Layer 13 of a small transformer language model trained on English Wikipedia (16 layers, counted from 0, width 64).
A neuron's activation on a vector x is GELU(gate . x) times (in . x), where the dot is the dot product.
The model reads these tokens: "urg" " became" " a" " cent" "re" " of" " ex" "ile" " music" " res" "earch" ":" " P" "et"

The vector x that enters this layer's MLP at each token. A number n stands for (n - 500) times 0.0079.
0 "urg": 458,343,619,627,699,293,432,561,441,543,539,401,494,189,504,610,387,374,549,541,414,570,755,556,282,410,483,388,89,382,722,571,392,556,557,421,573,601,419,424,401,588,586,294,522,483,469,576,487,618,381,533,366,510,510,461,651,645,596,644,714,684,426,475
1 " became": 401,482,627,354,496,406,467,237,303,638,526,472,468,307,689,656,440,586,642,516,424,517,750,319,553,687,519,481,52,469,484,591,306,404,478,519,545,301,537,463,411,392,389,416,530,646,503,483,563,521,509,469,500,588,502,576,521,614,588,544,427,672,751,377
2 " a": 489,449,647,418,353,489,528,125,406,542,562,405,500,335,665,580,475,584,563,327,427,492,651,376,670,468,494,506,162,487,425,721,256,325,525,430,474,318,678,502,477,367,445,419,382,441,641,481,521,616,514,412,314,511,377,468,368,405,621,488,496,745,783,432
3 " cent": 625,618,670,398,562,481,331,257,274,512,622,221,638,332,447,458,496,441,291,285,519,433,609,482,548,504,376,384,364,404,713,684,308,801,398,456,518,481,532,575,370,539,466,177,368,383,502,579,318,521,506,428,496,450,657,560,634,421,677,497,528,733,359,489
4 "re": 511,475,663,570,625,288,469,406,404,460,508,513,412,401,549,657,329,465,633,409,558,561,722,388,611,442,499,279,267,485,532,654,317,218,472,454,512,445,799,437,395,669,221,476,277,513,604,599,324,629,370,631,505,466,438,317,490,400,725,506,578,718,488,451
5 " of": 517,442,531,304,502,479,655,162,350,627,488,435,544,511,569,533,368,635,535,531,468,674,682,397,539,502,585,377,54,537,504,633,300,488,487,420,516,197,493,510,431,528,385,441,476,586,649,504,386,530,404,443,464,626,457,533,606,550,589,484,412,598,784,510
6 " ex": 402,448,788,442,509,527,582,443,237,694,651,576,508,112,563,398,447,641,496,408,420,576,537,315,433,577,470,433,400,465,650,801,447,410,636,458,400,441,434,519,405,264,379,286,254,554,703,576,448,475,523,370,626,452,484,699,517,729,600,347,558,659,474,498
7 "ile": 436,563,710,356,637,435,433,365,391,556,605,456,360,380,524,587,355,599,553,509,688,674,639,430,501,560,569,477,103,471,507,727,548,294,581,689,621,411,574,432,484,377,357,429,359,619,618,526,456,641,310,366,572,552,417,312,587,612,644,640,545,705,479,395
8 " music": 434,481,702,559,426,238,438,598,387,505,574,383,557,243,504,573,494,535,509,532,388,488,890,332,463,519,471,451,174,425,756,646,381,516,494,532,568,499,640,489,507,541,245,520,260,730,474,516,405,566,474,547,362,623,479,377,655,549,583,452,614,718,263,450
9 " res": 601,428,574,506,391,614,434,552,393,647,621,451,483,137,490,589,537,393,496,461,291,610,577,358,460,497,486,303,436,289,471,668,264,563,524,355,504,497,540,423,538,244,409,263,301,518,599,724,394,606,650,250,409,480,390,485,560,598,738,470,681,720,279,536
10 "earch": 402,454,656,667,410,354,428,416,407,610,479,488,517,400,395,657,432,475,512,457,334,740,746,439,410,589,456,405,138,640,493,618,364,402,530,335,508,273,444,402,454,483,337,418,476,532,529,588,360,726,270,410,478,591,610,290,609,519,676,606,690,581,308,506
11 ":": 546,427,529,339,437,489,599,553,384,567,595,400,454,483,598,634,344,500,519,514,437,756,655,302,496,666,509,446,23,517,385,639,470,573,432,500,597,348,475,457,608,464,417,525,484,684,426,563,412,769,444,559,401,677,653,279,377,631,567,564,488,550,673,423
12 " P": 569,445,562,425,440,666,301,469,327,625,462,550,484,521,533,501,394,506,570,518,442,646,692,229,472,542,432,525,314,456,582,692,445,719,374,316,542,970,476,670,553,528,488,423,375,508,519,467,217,755,440,495,408,473,413,557,509,646,529,603,675,642,510,441
13 "et": 567,585,273,551,560,529,476,494,444,593,553,338,528,654,446,393,176,655,589,543,306,536,523,535,478,473,563,530,379,498,514,823,487,463,502,279,514,617,499,414,512,542,444,262,345,420,574,693,200,605,591,601,528,602,493,694,748,569,613,499,507,547,383,395

Each question shows the input weights of one neuron of the MLP. A number n stands for (n - 500) times 0.00084.

n96 gate: 491,555,702,474,652,352,541,631,551,616,639,385,423,326,456,550,425,457,561,375,531,374,518,625,474,497,536,436,479,707,585,528,590,474,633,494,349,351,527,522,657,568,472,430,519,314,434,578,596,624,335,384,443,723,375,333,325,486,537,556,757,408,495,468
n96 in: 631,511,645,819,446,594,576,347,480,362,502,452,597,565,410,537,440,537,388,561,456,499,317,644,287,632,462,552,440,428,592,604,348,634,483,587,582,399,525,460,506,399,356,457,468,626,345,245,462,517,480,499,385,586,579,503,503,463,496,752,648,520,342,583
On which three tokens does it fire most, strongest first? 10 "earch", 0 "urg", 8 " music"

n97 gate: 589,556,507,631,474,586,400,433,680,545,419,408,518,502,514,562,626,428,563,382,650,162,289,554,657,629,768,398,551,530,678,652,364,553,583,320,474,670,435,172,558,560,584,439,369,513,692,668,490,404,469,534,547,541,708,428,500,521,397,682,474,386,328,669
n97 in: 528,714,741,615,664,590,438,407,513,433,432,621,402,632,466,480,607,292,452,493,479,608,452,431,693,652,408,518,575,487,289,451,516,546,576,458,397,662,461,429,416,741,461,457,574,567,670,373,604,487,567,257,475,471,511,631,536,542,409,377,660,421,514,717
On which token does it fire most, and how strongly? 8 " music", at about 0.23

n53 gate: 720,545,500,517,519,487,438,627,476,592,292,480,409,447,516,431,649,472,453,450,369,420,706,597,466,263,499,647,717,498,310,357,621,672,282,381,577,675,630,539,755,413,445,607,294,452,405,366,493,681,480,638,357,594,532,721,702,194,459,460,747,516,727,581
n53 in: 315,634,604,403,556,369,339,501,419,418,443,634,443,521,485,659,564,687,754,628,533,554,508,290,750,558,530,535,602,270,398,575,476,620,504,578,340,485,205,540,532,465,370,446,449,721,478,696,334,483,568,379,468,637,683,330,301,486,493,285,311,529,561,402
Which token does this neuron like most? 12 " P"

n73 gate: 554,467,676,567,661,389,544,706,299,575,510,230,482,594,576,578,666,600,709,262,628,597,702,432,375,254,387,578,609,691,609,441,530,513,488,418,555,477,482,713,589,457,572,637,555,576,458,440,436,460,435,371,572,555,405,249,557,360,453,458,480,606,466,630
n73 in: 369,417,684,517,400,534,469,666,614,323,403,497,626,417,250,637,545,507,704,442,510,550,440,604,477,392,434,619,339,492,387,590,595,444,489,542,421,324,529,604,382,537,587,470,451,468,547,369,617,561,496,643,526,438,497,515,386,535,691,404,408,349,437,335
On which two tokens does it fire most, strongest first? 10 "earch", 4 "re"

n119 gate: 571,543,506,573,420,587,601,511,660,490,442,423,425,393,423,754,359,598,482,519,642,296,500,404,373,623,607,428,400,492,705,513,382,449,443,671,441,395,404,377,634,524,523,382,532,593,447,266,653,548,473,472,438,478,476,484,447,560,350,415,658,326,701,624
n119 in: 425,626,313,404,562,456,522,531,384,578,518,666,401,352,596,434,614,542,533,437,593,644,538,471,363,418,382,661,543,610,387,335,424,476,578,390,561,352,587,453,493,295,405,619,456,446,476,530,403,583,569,639,495,329,447,499,293,341,565,667,336,459,523,456
Which token does this neuron like most? 1 " became"

n10 gate: 379,351,414,480,427,545,607,492,396,700,442,606,431,427,287,549,624,337,413,432,592,734,578,506,663,460,654,593,499,592,457,503,598,406,491,397,492,495,642,584,697,546,628,707,558,517,447,364,670,543,579,453,677,506,481,516,623,319,364,324,337,483,392,531
n10 in: 398,391,387,334,133,704,609,402,533,762,466,640,368,440,424,527,416,361,647,192,504,702,459,560,540,531,550,528,393,520,628,464,409,519,909,422,762,451,524,677,785,638,592,245,571,525,583,517,419,771,618,427,649,353,666,657,382,174,342,443,475,340,510,519
On which token does it fire most, and how strongly? 8 " music", at about 0.22

n74 gate: 369,474,735,463,718,468,659,349,511,371,430,796,810,214,733,500,404,629,622,752,505,317,463,751,422,655,287,535,556,621,536,358,612,427,387,504,408,517,671,590,486,403,570,269,682,558,534,572,471,481,580,531,489,695,511,514,412,500,463,433,454,461,72,413
n74 in: 502,457,636,378,626,562,239,390,420,657,456,432,348,430,345,664,297,438,366,572,580,511,476,450,436,654,220,214,576,515,533,406,434,406,792,617,465,474,417,564,257,451,483,559,418,391,596,342,577,458,446,481,217,717,609,530,650,585,495,523,572,444,519,472
On which two tokens does it fire most, strongest first? 6 " ex", 0 "urg"

n16 gate: 462,580,424,469,428,534,478,375,566,401,350,618,418,580,686,594,688,541,685,435,402,539,626,345,413,466,554,645,180,624,531,543,538,556,422,474,566,634,548,349,444,612,602,259,314,348,470,474,783,419,637,414,541,470,633,441,530,683,377,519,463,483,274,544
n16 in: 411,775,467,285,489,459,506,346,535,611,441,254,574,429,580,452,587,663,535,623,469,450,421,486,672,568,681,515,382,435,416,477,75,537,601,370,494,512,504,382,425,423,658,638,698,479,631,679,440,214,356,553,470,391,554,422,518,588,411,144,464,473,433,372
Which token does this neuron like most? 1 " became"

n32 gate: 222,615,456,695,458,373,391,304,373,465,513,414,373,498,745,559,578,454,492,507,701,545,579,619,396,611,471,466,647,486,862,575,562,555,625,561,664,547,500,587,255,445,466,494,483,557,434,312,464,630,570,618,444,487,688,409,481,708,361,543,455,628,414,650
n32 in: 389,615,633,634,456,251,525,537,472,577,643,522,372,537,463,379,625,474,416,475,542,686,714,475,390,695,496,575,337,460,483,626,464,484,461,655,435,515,568,636,616,542,431,682,412,278,428,181,534,524,699,458,712,760,481,416,733,504,579,353,630,351,716,535
On which token does it fire most, and how strongly? 8 " music", at about 1.9